Layer 3 of a small transformer language model trained on English Wikipedia (18 layers, counted from 0, width 64).
A neuron's activation on a vector x is GELU(gate . x) times (in . x), where the dot is the dot product.
The model reads these tokens: " the" " first" " C" "ub" "a" "-" "to" "-" "S" "p" "ain" " (" "H" "av" "ana" "-" "S" "ev" "ille" ")" " fl" "ight" " by" " C" "ub" "an" " a" "v"

The vector x that enters this layer's MLP at each token. A number n stands for (n - 128) times 0.027.
0 " the": 105, 140, 143, 113, 143, 122, 123, 137, 123, 156, 151, 157, 144, 137, 101, 142, 139, 132, 128, 152, 118, 156, 139, 103, 199, 137, 141, 139, 117, 122, 107, 107, 126, 137, 136, 129, 125, 100, 136, 113, 122, 113, 79, 135, 157, 119, 157, 142, 148, 119, 153, 103, 147, 161, 117, 98, 123, 143, 125, 200, 144, 150, 86, 75
1 " first": 171, 143, 154, 117, 98, 149, 109, 135, 120, 147, 147, 122, 186, 136, 119, 122, 102, 133, 82, 164, 118, 181, 107, 101, 147, 147, 172, 164, 129, 136, 132, 153, 123, 130, 154, 134, 157, 100, 174, 124, 122, 103, 109, 142, 145, 91, 158, 127, 177, 115, 157, 123, 172, 147, 119, 121, 123, 114, 102, 187, 142, 147, 79, 147
2 " C": 134, 76, 141, 134, 126, 143, 158, 154, 112, 149, 139, 103, 152, 149, 132, 152, 176, 132, 128, 136, 125, 123, 102, 160, 154, 129, 143, 150, 55, 135, 67, 132, 124, 140, 151, 134, 141, 139, 154, 110, 132, 106, 113, 158, 128, 154, 154, 115, 123, 68, 118, 109, 180, 125, 127, 135, 139, 139, 90, 184, 134, 148, 119, 114
3 "ub": 109, 72, 152, 143, 123, 143, 97, 142, 116, 137, 141, 156, 137, 157, 124, 80, 145, 119, 114, 154, 112, 168, 144, 166, 120, 132, 119, 153, 140, 149, 87, 114, 113, 114, 130, 100, 148, 162, 105, 173, 121, 120, 94, 134, 107, 85, 183, 100, 157, 129, 144, 164, 129, 137, 106, 130, 184, 143, 102, 145, 109, 146, 100, 89
4 "a": 76, 126, 146, 94, 143, 162, 115, 130, 131, 128, 124, 169, 145, 104, 103, 155, 95, 143, 76, 124, 99, 149, 166, 127, 119, 128, 84, 145, 102, 122, 103, 117, 112, 130, 117, 125, 144, 139, 110, 117, 115, 102, 142, 134, 134, 154, 143, 144, 119, 96, 153, 136, 143, 118, 130, 127, 108, 133, 171, 174, 88, 140, 68, 83
5 "-": 154, 104, 148, 162, 140, 133, 124, 131, 134, 139, 172, 148, 129, 120, 128, 105, 97, 157, 130, 140, 117, 143, 146, 143, 186, 136, 126, 173, 64, 152, 77, 125, 129, 129, 99, 107, 150, 105, 157, 160, 127, 112, 82, 144, 141, 142, 152, 146, 129, 110, 134, 144, 88, 125, 78, 107, 143, 98, 93, 177, 91, 136, 161, 90
6 "to": 74, 109, 155, 103, 158, 159, 102, 124, 120, 145, 136, 172, 133, 114, 145, 116, 102, 149, 101, 116, 102, 156, 156, 138, 142, 130, 161, 121, 98, 133, 96, 123, 107, 131, 171, 114, 186, 91, 129, 140, 128, 123, 114, 133, 134, 131, 70, 114, 152, 128, 167, 154, 130, 137, 136, 156, 133, 124, 158, 164, 70, 136, 102, 84
7 "-": 154, 102, 147, 163, 140, 132, 124, 130, 131, 139, 173, 148, 130, 120, 126, 104, 95, 157, 128, 138, 116, 142, 143, 145, 186, 135, 126, 172, 64, 152, 83, 122, 132, 129, 94, 107, 151, 107, 160, 162, 125, 112, 81, 142, 141, 141, 152, 144, 126, 109, 134, 142, 90, 123, 78, 109, 144, 99, 93, 176, 92, 134, 159, 88
8 "S": 102, 102, 121, 133, 99, 114, 144, 121, 133, 153, 119, 113, 175, 110, 129, 138, 114, 146, 109, 131, 126, 151, 142, 132, 144, 99, 87, 165, 88, 126, 107, 157, 138, 127, 144, 110, 163, 111, 145, 122, 154, 153, 93, 135, 114, 119, 102, 133, 131, 86, 169, 120, 183, 103, 134, 131, 175, 136, 79, 193, 89, 119, 111, 101
9 "p": 90, 102, 168, 102, 129, 132, 133, 125, 89, 125, 166, 146, 131, 111, 121, 132, 111, 114, 138, 137, 137, 181, 123, 151, 150, 116, 161, 137, 124, 124, 95, 160, 124, 130, 103, 105, 128, 139, 139, 141, 113, 138, 125, 161, 144, 128, 149, 99, 118, 118, 129, 127, 163, 147, 185, 198, 115, 137, 72, 156, 114, 144, 113, 56
10 "ain": 108, 94, 128, 117, 181, 163, 157, 109, 130, 153, 150, 117, 123, 135, 122, 154, 110, 132, 106, 128, 124, 132, 108, 136, 164, 130, 134, 206, 139, 151, 107, 172, 138, 142, 128, 108, 161, 137, 160, 127, 98, 111, 104, 120, 124, 52, 111, 129, 152, 135, 151, 178, 143, 85, 155, 122, 151, 134, 106, 157, 152, 139, 119, 102
11 " (": 116, 105, 151, 119, 136, 117, 110, 115, 153, 133, 195, 134, 128, 139, 133, 129, 139, 141, 154, 166, 105, 141, 189, 160, 157, 153, 115, 169, 72, 145, 130, 156, 148, 154, 119, 122, 104, 92, 138, 147, 124, 138, 72, 136, 143, 129, 161, 149, 146, 98, 132, 144, 117, 134, 143, 133, 139, 145, 128, 183, 128, 113, 114, 97
12 "H": 152, 76, 126, 110, 134, 130, 123, 134, 98, 133, 159, 122, 191, 112, 144, 138, 152, 169, 92, 152, 103, 114, 102, 147, 152, 119, 100, 132, 89, 120, 123, 141, 122, 112, 164, 136, 170, 122, 201, 124, 145, 124, 133, 129, 114, 143, 109, 120, 160, 101, 136, 115, 167, 119, 117, 146, 195, 106, 90, 154, 60, 131, 88, 99
13 "av": 136, 123, 160, 129, 134, 137, 84, 132, 112, 145, 161, 142, 172, 101, 103, 132, 150, 132, 117, 140, 107, 155, 142, 139, 122, 119, 143, 128, 111, 125, 117, 165, 101, 126, 77, 96, 133, 144, 117, 94, 105, 147, 132, 138, 132, 102, 153, 55, 180, 93, 151, 155, 188, 117, 155, 101, 136, 166, 111, 145, 127, 160, 138, 85
14 "ana": 102, 126, 107, 126, 110, 166, 126, 145, 154, 140, 99, 163, 139, 137, 134, 126, 110, 159, 76, 156, 88, 164, 156, 114, 134, 136, 117, 171, 101, 130, 116, 119, 115, 115, 87, 119, 167, 120, 120, 90, 116, 109, 119, 122, 134, 100, 144, 171, 131, 103, 147, 119, 144, 148, 160, 138, 136, 161, 133, 146, 119, 143, 81, 77
15 "-": 155, 97, 142, 161, 137, 135, 118, 129, 132, 143, 176, 150, 127, 114, 129, 108, 107, 155, 131, 137, 121, 139, 147, 146, 186, 139, 124, 173, 61, 152, 85, 131, 130, 127, 109, 106, 159, 106, 164, 160, 127, 114, 80, 144, 137, 148, 148, 145, 123, 109, 135, 143, 91, 124, 72, 108, 152, 104, 97, 172, 93, 134, 159, 90
16 "S": 103, 104, 119, 133, 97, 113, 142, 120, 133, 153, 121, 113, 176, 108, 129, 139, 117, 145, 110, 131, 128, 152, 140, 130, 145, 100, 87, 162, 88, 125, 103, 156, 138, 127, 146, 109, 164, 111, 147, 121, 154, 152, 91, 137, 113, 118, 103, 133, 130, 88, 171, 120, 179, 103, 133, 130, 175, 137, 82, 190, 90, 120, 112, 99
17 "ev": 113, 148, 151, 130, 145, 158, 96, 130, 97, 140, 136, 147, 159, 154, 141, 121, 154, 161, 104, 148, 128, 170, 188, 118, 138, 102, 130, 134, 125, 152, 87, 125, 111, 116, 140, 102, 167, 136, 158, 124, 93, 137, 122, 143, 131, 130, 130, 67, 176, 125, 115, 147, 146, 122, 183, 118, 176, 172, 143, 154, 153, 147, 195, 125
18 "ille": 143, 110, 91, 94, 149, 178, 145, 138, 130, 158, 152, 145, 115, 109, 152, 115, 73, 166, 73, 143, 122, 143, 117, 108, 146, 136, 124, 136, 129, 125, 85, 163, 136, 124, 143, 137, 138, 142, 129, 126, 129, 103, 82, 129, 129, 136, 125, 122, 140, 125, 168, 133, 159, 134, 171, 110, 129, 145, 136, 178, 129, 153, 77, 103
19 ")": 138, 94, 157, 114, 138, 137, 180, 129, 123, 163, 127, 124, 134, 130, 136, 162, 132, 141, 126, 178, 106, 133, 129, 135, 145, 145, 138, 143, 79, 144, 88, 132, 133, 104, 118, 125, 148, 122, 126, 136, 129, 98, 99, 137, 160, 132, 167, 165, 144, 113, 123, 119, 96, 118, 106, 146, 94, 198, 159, 161, 102, 92, 114, 91
20 " fl": 143, 103, 133, 127, 113, 139, 137, 125, 106, 152, 179, 161, 162, 64, 124, 100, 176, 137, 113, 167, 143, 171, 112, 121, 173, 132, 139, 155, 167, 136, 123, 126, 115, 150, 156, 133, 141, 143, 251, 115, 143, 136, 96, 125, 123, 149, 157, 108, 142, 114, 127, 111, 187, 135, 134, 167, 130, 148, 149, 161, 127, 124, 86, 127
21 "ight": 126, 100, 129, 117, 152, 153, 157, 112, 101, 160, 141, 130, 147, 161, 126, 144, 103, 139, 130, 176, 151, 157, 122, 110, 139, 151, 136, 191, 135, 134, 94, 156, 129, 122, 75, 104, 157, 97, 170, 144, 116, 155, 92, 140, 143, 106, 151, 92, 141, 104, 149, 124, 186, 142, 160, 106, 117, 92, 75, 180, 129, 133, 130, 106
22 " by": 120, 132, 128, 126, 125, 159, 140, 139, 115, 188, 140, 150, 114, 149, 145, 126, 112, 146, 128, 148, 122, 123, 152, 184, 182, 133, 157, 145, 107, 142, 133, 112, 128, 150, 111, 90, 156, 109, 178, 128, 114, 129, 101, 122, 166, 131, 120, 171, 138, 118, 166, 133, 183, 122, 90, 111, 143, 130, 170, 161, 119, 133, 92, 89
23 " C": 128, 72, 137, 139, 126, 142, 157, 149, 111, 151, 135, 107, 149, 143, 132, 150, 177, 130, 130, 135, 126, 116, 102, 161, 149, 134, 141, 143, 59, 134, 66, 135, 122, 134, 153, 135, 145, 145, 157, 113, 133, 103, 112, 161, 128, 155, 159, 113, 118, 66, 120, 107, 178, 119, 119, 135, 140, 139, 94, 181, 131, 146, 122, 111
24 "ub": 102, 68, 148, 146, 119, 142, 97, 137, 115, 136, 136, 157, 132, 152, 125, 81, 141, 117, 113, 153, 112, 163, 141, 171, 119, 136, 116, 150, 143, 151, 89, 113, 112, 111, 134, 104, 152, 167, 114, 171, 123, 118, 97, 136, 108, 88, 185, 98, 150, 130, 145, 161, 122, 130, 102, 130, 194, 144, 103, 141, 110, 145, 105, 86
25 "an": 110, 112, 169, 100, 135, 144, 137, 150, 95, 130, 80, 162, 152, 124, 112, 149, 111, 121, 87, 150, 101, 126, 131, 118, 106, 152, 126, 193, 134, 150, 158, 123, 131, 149, 106, 120, 171, 152, 129, 101, 109, 128, 120, 144, 136, 116, 145, 132, 163, 99, 104, 159, 139, 124, 120, 110, 170, 157, 138, 183, 92, 140, 100, 89
26 " a": 96, 98, 149, 99, 124, 153, 85, 116, 114, 130, 151, 134, 94, 95, 110, 115, 122, 134, 122, 159, 129, 133, 141, 99, 197, 141, 118, 124, 74, 124, 136, 122, 128, 155, 162, 119, 161, 111, 130, 117, 116, 99, 113, 119, 142, 119, 162, 157, 124, 118, 163, 150, 183, 121, 34, 126, 111, 125, 111, 181, 136, 136, 86, 91
27 "v": 87, 153, 120, 108, 123, 143, 126, 104, 104, 129, 139, 136, 154, 140, 140, 151, 141, 142, 164, 138, 136, 168, 151, 112, 151, 110, 128, 120, 112, 143, 121, 154, 119, 130, 117, 102, 134, 104, 133, 102, 121, 127, 118, 174, 139, 125, 177, 79, 146, 114, 145, 129, 166, 122, 218, 124, 180, 154, 100, 165, 116, 179, 169, 86

Each question shows the input weights of one neuron of the MLP. A number n stands for (n - 128) times 0.0081.

n63 gate: 165, 103, 116, 125, 116, 146, 86, 133, 138, 103, 122, 129, 105, 119, 79, 130, 125, 157, 138, 130, 102, 137, 103, 175, 79, 105, 134, 142, 121, 143, 139, 58, 113, 96, 142, 166, 121, 137, 110, 130, 114, 98, 74, 115, 130, 109, 168, 118, 109, 121, 120, 129, 116, 75, 126, 135, 127, 95, 134, 172, 123, 135, 106, 106
n63 in: 38, 145, 130, 144, 147, 102, 136, 123, 105, 128, 137, 100, 170, 149, 140, 164, 99, 143, 148, 102, 142, 154, 155, 62, 135, 138, 124, 100, 163, 98, 100, 176, 112, 124, 137, 114, 153, 141, 120, 127, 106, 165, 174, 156, 148, 159, 132, 153, 137, 135, 107, 177, 159, 190, 98, 177, 191, 137, 146, 129, 150, 133, 130, 132
It fires most on token 4 "a"

n36 gate: 138, 161, 134, 117, 93, 118, 140, 170, 145, 111, 120, 153, 145, 114, 149, 136, 141, 123, 170, 146, 164, 38, 115, 161, 88, 120, 106, 132, 179, 113, 107, 152, 178, 96, 128, 163, 130, 97, 156, 152, 95, 111, 115, 103, 94, 105, 211, 139, 104, 115, 113, 125, 138, 114, 129, 139, 125, 126, 157, 171, 104, 148, 157, 141
n36 in: 132, 126, 152, 117, 95, 138, 135, 163, 129, 129, 108, 133, 134, 129, 159, 121, 115, 120, 164, 117, 138, 66, 116, 137, 64, 120, 93, 126, 139, 141, 129, 162, 179, 85, 129, 131, 150, 120, 137, 143, 123, 96, 60, 151, 145, 140, 159, 97, 128, 98, 135, 130, 156, 131, 96, 142, 131, 158, 120, 156, 111, 157, 135, 123
Its three highest activations, in order, are on tokens 23 " C", 19 ")", 2 " C"

n182 gate: 172, 162, 103, 124, 150, 128, 128, 150, 169, 140, 125, 144, 137, 169, 110, 128, 137, 106, 142, 132, 103, 128, 135, 126, 103, 93, 113, 115, 159, 158, 121, 137, 102, 114, 148, 152, 110, 115, 138, 128, 126, 109, 129, 159, 118, 104, 107, 155, 132, 110, 119, 122, 100, 171, 155, 161, 130, 122, 123, 135, 147, 145, 134, 118
n182 in: 102, 107, 142, 107, 120, 106, 103, 132, 117, 118, 132, 112, 121, 115, 162, 134, 113, 121, 134, 85, 121, 134, 91, 90, 135, 131, 161, 112, 93, 102, 94, 129, 153, 150, 107, 160, 136, 126, 150, 148, 131, 98, 120, 122, 132, 145, 153, 129, 171, 137, 133, 130, 121, 59, 82, 87, 113, 174, 111, 124, 140, 131, 123, 128
It fires most on token 1 " first"

n104 gate: 102, 97, 165, 110, 136, 157, 98, 166, 125, 17, 107, 176, 102, 124, 97, 95, 67, 122, 109, 168, 152, 90, 93, 143, 147, 173, 126, 150, 84, 120, 126, 139, 113, 154, 117, 171, 154, 142, 144, 109, 132, 69, 153, 158, 150, 140, 137, 116, 73, 155, 67, 112, 77, 29, 145, 140, 92, 103, 113, 197, 87, 94, 107, 145
n104 in: 96, 196, 103, 112, 125, 159, 182, 74, 107, 132, 149, 130, 151, 146, 176, 216, 181, 144, 120, 35, 152, 93, 181, 134, 161, 103, 40, 122, 174, 122, 183, 175, 105, 130, 104, 78, 163, 80, 101, 129, 122, 159, 161, 143, 133, 98, 111, 126, 154, 146, 175, 133, 219, 211, 58, 132, 174, 156, 114, 134, 154, 170, 164, 169
It fires most on token 26 " a"

n156 gate: 159, 140, 183, 91, 125, 137, 140, 186, 171, 113, 106, 136, 155, 158, 149, 117, 159, 123, 141, 132, 127, 160, 115, 172, 122, 101, 139, 165, 178, 109, 85, 142, 180, 127, 87, 72, 100, 122, 107, 153, 145, 120, 150, 162, 127, 115, 144, 102, 130, 132, 156, 144, 108, 101, 152, 71, 133, 101, 194, 143, 101, 140, 139, 131
n156 in: 139, 109, 170, 126, 111, 104, 128, 143, 149, 133, 99, 177, 148, 165, 127, 144, 141, 147, 131, 111, 141, 127, 145, 167, 117, 118, 141, 154, 145, 123, 145, 94, 172, 138, 90, 103, 78, 104, 118, 126, 132, 119, 125, 161, 165, 102, 153, 93, 126, 146, 165, 145, 93, 109, 184, 115, 142, 115, 180, 166, 60, 123, 134, 144
It fires most on token 3 "ub"

n79 gate: 161, 176, 188, 104, 181, 110, 150, 151, 148, 110, 130, 70, 124, 139, 99, 129, 113, 127, 134, 157, 111, 154, 132, 137, 165, 75, 123, 199, 104, 149, 123, 137, 119, 157, 169, 145, 87, 139, 145, 103, 151, 115, 155, 92, 126, 111, 111, 117, 149, 141, 167, 125, 166, 156, 148, 133, 105, 82, 114, 73, 124, 146, 162, 192
n79 in: 127, 131, 123, 105, 182, 101, 112, 160, 135, 136, 144, 102, 136, 163, 121, 126, 77, 91, 149, 121, 185, 133, 148, 124, 246, 132, 129, 152, 82, 101, 113, 118, 93, 131, 151, 114, 137, 124, 118, 126, 110, 92, 120, 85, 147, 87, 120, 56, 163, 116, 107, 99, 99, 178, 166, 97, 90, 158, 74, 130, 137, 112, 95, 194
It fires most on token 1 " first"

n90 gate: 81, 149, 108, 119, 112, 127, 147, 100, 133, 144, 120, 98, 127, 182, 109, 161, 148, 116, 110, 60, 164, 105, 132, 106, 114, 100, 108, 135, 85, 99, 186, 189, 208, 155, 99, 180, 172, 153, 148, 101, 119, 51, 111, 165, 125, 193, 71, 98, 171, 156, 55, 99, 97, 162, 145, 160, 147, 111, 98, 121, 141, 130, 115, 138
n90 in: 139, 51, 86, 161, 110, 157, 138, 111, 94, 181, 96, 111, 107, 183, 97, 157, 89, 108, 159, 126, 116, 103, 128, 120, 123, 109, 150, 158, 117, 133, 166, 118, 176, 101, 130, 122, 108, 153, 133, 142, 123, 168, 79, 172, 172, 146, 103, 88, 115, 59, 144, 156, 133, 116, 185, 189, 152, 104, 191, 159, 105, 131, 134, 124
It fires most on token 2 " C"

n85 gate: 165, 91, 115, 169, 88, 112, 122, 106, 113, 128, 148, 79, 105, 73, 146, 104, 125, 151, 94, 110, 98, 103, 137, 191, 61, 96, 200, 118, 106, 108, 155, 84, 103, 106, 101, 134, 136, 214, 123, 134, 190, 152, 122, 138, 134, 119, 95, 120, 106, 84, 66, 58, 118, 106, 126, 121, 138, 182, 127, 117, 143, 126, 150, 100
n85 in: 143, 96, 152, 144, 130, 117, 135, 163, 96, 141, 125, 124, 123, 117, 154, 135, 103, 171, 106, 140, 172, 125, 120, 158, 131, 144, 225, 159, 79, 114, 166, 128, 77, 140, 97, 132, 95, 174, 139, 155, 158, 171, 164, 87, 111, 127, 119, 117, 118, 83, 155, 122, 158, 119, 161, 126, 120, 144, 105, 162, 106, 141, 157, 107
Its three highest activations, in order, are on tokens 23 " C", 2 " C", 13 "av"

n70 gate: 161, 123, 149, 107, 158, 118, 124, 151, 111, 189, 119, 82, 146, 153, 81, 129, 131, 126, 150, 154, 144, 153, 139, 87, 93, 65, 185, 173, 91, 107, 95, 124, 144, 107, 166, 118, 89, 113, 131, 130, 130, 152, 173, 105, 124, 121, 100, 161, 152, 138, 137, 112, 141, 160, 192, 136, 96, 112, 114, 132, 119, 171, 146, 170
n70 in: 197, 189, 144, 119, 142, 116, 75, 127, 122, 129, 95, 188, 165, 156, 177, 160, 168, 132, 109, 97, 95, 147, 93, 192, 178, 143, 105, 110, 144, 157, 136, 117, 101, 128, 125, 115, 89, 98, 143, 122, 155, 84, 114, 108, 124, 101, 167, 96, 83, 143, 125, 118, 158, 197, 119, 109, 94, 158, 184, 160, 124, 102, 143, 95
On which token does it fire most, and how strongly? 1 " first", at about 2.8

n42 gate: 167, 192, 117, 121, 141, 109, 131, 132, 132, 158, 149, 147, 109, 118, 119, 208, 197, 109, 131, 145, 105, 115, 141, 137, 117, 133, 103, 91, 131, 128, 166, 113, 58, 194, 133, 151, 150, 124, 73, 83, 113, 135, 142, 179, 163, 131, 126, 131, 103, 155, 72, 77, 143, 78, 189, 160, 120, 63, 133, 139, 123, 110, 89, 157
n42 in: 168, 184, 118, 127, 148, 124, 142, 127, 114, 124, 137, 126, 101, 119, 127, 200, 151, 117, 130, 135, 153, 126, 181, 129, 67, 132, 83, 114, 94, 124, 173, 170, 66, 203, 118, 160, 135, 135, 116, 78, 87, 116, 126, 138, 189, 136, 154, 92, 91, 89, 87, 125, 143, 115, 158, 164, 137, 113, 157, 128, 50, 78, 118, 150
Its three highest activations, in order, are on tokens 27 "v", 4 "a", 1 " first"

n138 gate: 69, 107, 138, 118, 115, 98, 85, 152, 103, 91, 84, 112, 141, 108, 145, 141, 124, 156, 126, 149, 125, 123, 112, 139, 89, 139, 142, 133, 192, 148, 151, 124, 126, 119, 82, 137, 106, 130, 92, 111, 109, 131, 141, 109, 114, 133, 111, 167, 112, 91, 89, 121, 143, 117, 87, 118, 134, 125, 120, 132, 99, 142, 107, 142
n138 in: 66, 108, 137, 102, 152, 108, 118, 117, 68, 106, 114, 125, 96, 107, 184, 145, 135, 135, 99, 123, 107, 130, 98, 123, 69, 149, 115, 117, 158, 153, 130, 103, 132, 115, 113, 99, 134, 130, 111, 113, 174, 154, 153, 120, 142, 156, 121, 187, 173, 124, 121, 133, 146, 136, 123, 118, 94, 154, 184, 120, 72, 163, 126, 127
It fires most on token 25 "an"

n80 gate: 120, 131, 176, 61, 145, 97, 73, 141, 77, 128, 83, 118, 123, 172, 137, 106, 120, 121, 143, 26, 157, 196, 138, 56, 134, 146, 84, 91, 97, 127, 78, 95, 113, 122, 137, 158, 128, 123, 113, 194, 144, 144, 123, 160, 105, 150, 164, 176, 195, 146, 108, 141, 115, 135, 88, 100, 66, 108, 130, 80, 65, 115, 161, 156
n80 in: 114, 161, 177, 83, 157, 127, 136, 141, 105, 119, 88, 100, 78, 153, 129, 132, 110, 132, 146, 100, 105, 133, 196, 78, 117, 175, 105, 96, 127, 110, 80, 42, 127, 76, 168, 103, 153, 172, 126, 180, 70, 157, 62, 153, 135, 163, 154, 128, 165, 148, 102, 118, 93, 119, 131, 130, 86, 112, 72, 91, 60, 127, 191, 171
Its three highest activations, in order, are on tokens 5 "-", 6 "to", 7 "-"

n56 gate: 105, 143, 103, 179, 81, 87, 85, 139, 155, 114, 52, 161, 150, 161, 111, 164, 137, 146, 128, 135, 84, 65, 90, 151, 116, 142, 169, 90, 107, 170, 137, 116, 114, 121, 109, 156, 125, 125, 97, 139, 170, 90, 80, 158, 174, 122, 95, 138, 122, 98, 146, 183, 79, 149, 143, 87, 139, 125, 150, 150, 93, 87, 79, 139
n56 in: 123, 160, 86, 145, 148, 119, 68, 147, 139, 181, 137, 110, 156, 107, 107, 114, 126, 169, 88, 81, 125, 100, 141, 103, 121, 162, 129, 151, 88, 139, 183, 179, 144, 98, 126, 160, 91, 118, 133, 138, 103, 125, 124, 165, 153, 99, 86, 135, 113, 78, 128, 146, 140, 152, 172, 151, 133, 126, 87, 205, 98, 83, 134, 154
Its three highest activations, in order, are on tokens 14 "ana", 25 "an", 6 "to"

n142 gate: 128, 123, 124, 111, 122, 111, 126, 160, 127, 152, 156, 127, 132, 115, 137, 132, 159, 121, 148, 126, 133, 162, 108, 112, 163, 134, 139, 148, 116, 123, 139, 115, 140, 157, 102, 142, 94, 121, 123, 106, 100, 124, 133, 116, 103, 140, 107, 149, 145, 170, 126, 103, 131, 108, 125, 152, 87, 152, 127, 115, 105, 125, 129, 156
n142 in: 143, 154, 142, 111, 142, 125, 136, 147, 111, 132, 114, 91, 173, 137, 121, 106, 142, 133, 154, 187, 137, 136, 114, 158, 78, 102, 139, 160, 134, 159, 120, 121, 165, 114, 89, 93, 86, 123, 177, 166, 121, 106, 141, 115, 128, 120, 144, 143, 114, 143, 132, 129, 152, 92, 123, 118, 124, 126, 159, 124, 108, 111, 120, 107
On which token does it fire most, and how strongly? 20 " fl", at about 1.4

n113 gate: 148, 121, 141, 101, 174, 81, 128, 130, 91, 127, 139, 142, 104, 173, 134, 206, 128, 93, 87, 81, 96, 174, 112, 136, 122, 168, 151, 86, 105, 122, 162, 108, 135, 164, 148, 138, 155, 118, 161, 130, 129, 133, 177, 222, 121, 91, 123, 141, 173, 124, 84, 92, 97, 165, 116, 93, 119, 149, 111, 97, 121, 118, 132, 189
n113 in: 112, 82, 129, 101, 164, 58, 114, 137, 81, 108, 122, 145, 106, 151, 121, 198, 121, 104, 95, 120, 126, 140, 125, 131, 101, 169, 166, 98, 106, 135, 176, 113, 124, 173, 155, 112, 161, 125, 148, 148, 120, 131, 147, 219, 136, 140, 137, 142, 176, 135, 76, 110, 80, 146, 130, 84, 127, 128, 116, 104, 91, 129, 115, 172
On which token does it fire most, and how strongly? 25 "an", at about 1.5

n20 gate: 159, 122, 138, 136, 133, 144, 129, 163, 127, 112, 117, 112, 132, 140, 131, 106, 99, 144, 139, 150, 91, 126, 137, 153, 108, 157, 144, 122, 97, 113, 141, 131, 110, 92, 101, 83, 89, 103, 126, 112, 90, 125, 139, 157, 145, 96, 174, 147, 118, 106, 127, 117, 84, 149, 162, 113, 111, 135, 111, 88, 101, 109, 134, 135
n20 in: 143, 112, 162, 162, 105, 118, 128, 142, 121, 87, 108, 98, 119, 159, 146, 169, 99, 131, 136, 163, 124, 129, 151, 125, 124, 135, 99, 101, 140, 117, 122, 126, 126, 109, 72, 122, 135, 156, 78, 163, 136, 138, 78, 136, 170, 86, 136, 104, 154, 125, 127, 138, 97, 108, 171, 123, 100, 126, 132, 114, 133, 110, 147, 148
It fires most on token 19 ")"

n108 gate: 102, 130, 72, 150, 125, 128, 108, 86, 160, 142, 118, 140, 103, 124, 148, 151, 109, 90, 115, 98, 146, 122, 62, 97, 165, 176, 144, 53, 160, 92, 123, 152, 89, 161, 198, 152, 143, 157, 104, 104, 162, 139, 98, 103, 177, 132, 196, 97, 173, 89, 109, 96, 57, 119, 141, 124, 72, 160, 96, 115, 143, 123, 127, 105
n108 in: 179, 197, 169, 115, 145, 163, 175, 177, 111, 147, 125, 100, 182, 141, 120, 135, 116, 109, 152, 138, 77, 145, 176, 104, 140, 98, 162, 126, 76, 176, 84, 143, 147, 93, 101, 69, 90, 75, 139, 164, 93, 135, 115, 117, 146, 109, 72, 145, 72, 176, 155, 172, 159, 148, 111, 128, 179, 99, 151, 84, 123, 129, 129, 163
It fires most on token 24 "ub"

n170 gate: 67, 132, 115, 102, 109, 101, 112, 108, 108, 147, 94, 141, 71, 160, 131, 133, 96, 166, 137, 117, 96, 139, 145, 144, 119, 170, 154, 173, 120, 127, 191, 147, 126, 190, 184, 116, 120, 141, 98, 157, 154, 176, 147, 108, 100, 146, 108, 161, 98, 116, 173, 135, 116, 151, 161, 156, 104, 128, 154, 115, 70, 103, 183, 160
n170 in: 120, 106, 124, 131, 87, 162, 96, 108, 156, 115, 120, 133, 143, 112, 107, 105, 128, 119, 154, 145, 68, 68, 165, 169, 133, 107, 83, 161, 194, 161, 155, 195, 115, 171, 135, 100, 192, 122, 55, 165, 140, 135, 89, 106, 143, 154, 83, 131, 137, 128, 84, 138, 110, 167, 150, 137, 172, 177, 109, 146, 97, 102, 148, 126
On which token does it fire most, and how strongly? 6 "to", at about 2.8

n26 gate: 159, 93, 120, 158, 109, 18, 111, 95, 154, 88, 93, 89, 154, 96, 115, 173, 152, 130, 138, 130, 144, 98, 131, 111, 182, 101, 118, 76, 133, 172, 176, 148, 114, 126, 113, 85, 177, 158, 102, 94, 189, 143, 85, 147, 107, 208, 129, 126, 108, 119, 139, 95, 131, 95, 99, 121, 153, 153, 118, 98, 156, 94, 87, 148
n26 in: 161, 138, 145, 124, 131, 148, 119, 157, 169, 115, 139, 105, 151, 114, 129, 72, 145, 92, 190, 152, 166, 157, 160, 133, 183, 108, 103, 110, 90, 172, 171, 132, 119, 102, 132, 141, 109, 144, 106, 143, 112, 120, 168, 117, 130, 226, 129, 158, 162, 104, 105, 95, 111, 120, 111, 125, 106, 156, 63, 130, 130, 103, 76, 126
On which token does it fire most, and how strongly? 12 "H", at about 0.53

n118 gate: 133, 110, 124, 146, 173, 155, 112, 82, 154, 115, 128, 99, 124, 116, 85, 154, 138, 171, 88, 130, 139, 112, 108, 127, 135, 90, 165, 84, 106, 140, 141, 138, 124, 91, 137, 144, 119, 104, 124, 183, 132, 105, 151, 90, 153, 109, 116, 125, 77, 115, 163, 97, 186, 113, 154, 124, 115, 156, 120, 91, 184, 120, 121, 113
n118 in: 87, 113, 107, 111, 174, 177, 132, 95, 153, 142, 148, 111, 122, 103, 107, 137, 154, 170, 89, 134, 125, 97, 129, 156, 127, 125, 122, 109, 107, 122, 164, 132, 143, 88, 130, 114, 126, 119, 140, 159, 143, 101, 144, 101, 129, 132, 144, 119, 96, 114, 152, 97, 186, 96, 163, 102, 115, 151, 105, 97, 155, 126, 164, 125
On which token does it fire most, and how strongly? 10 "ain", at about 1

n62 gate: 132, 126, 126, 135, 134, 137, 128, 126, 140, 130, 132, 126, 127, 127, 122, 124, 131, 121, 116, 124, 126, 120, 116, 128, 130, 118, 119, 124, 129, 117, 123, 127, 119, 125, 126, 125, 130, 124, 127, 127, 132, 129, 123, 133, 129, 122, 127, 134, 135, 126, 138, 120, 127, 126, 145, 138, 133, 122, 128, 132, 133, 130, 124, 133
n62 in: 137, 141, 117, 129, 134, 132, 131, 136, 130, 133, 135, 140, 124, 132, 116, 116, 129, 122, 120, 144, 119, 134, 125, 123, 127, 130, 135, 142, 128, 131, 121, 127, 131, 130, 129, 131, 113, 122, 125, 136, 133, 125, 127, 130, 137, 133, 129, 133, 138, 138, 130, 130, 122, 117, 133, 117, 125, 121, 122, 114, 130, 133, 128, 117
On which token does it fire most, and how strongly? 18 "ille", at about 0.13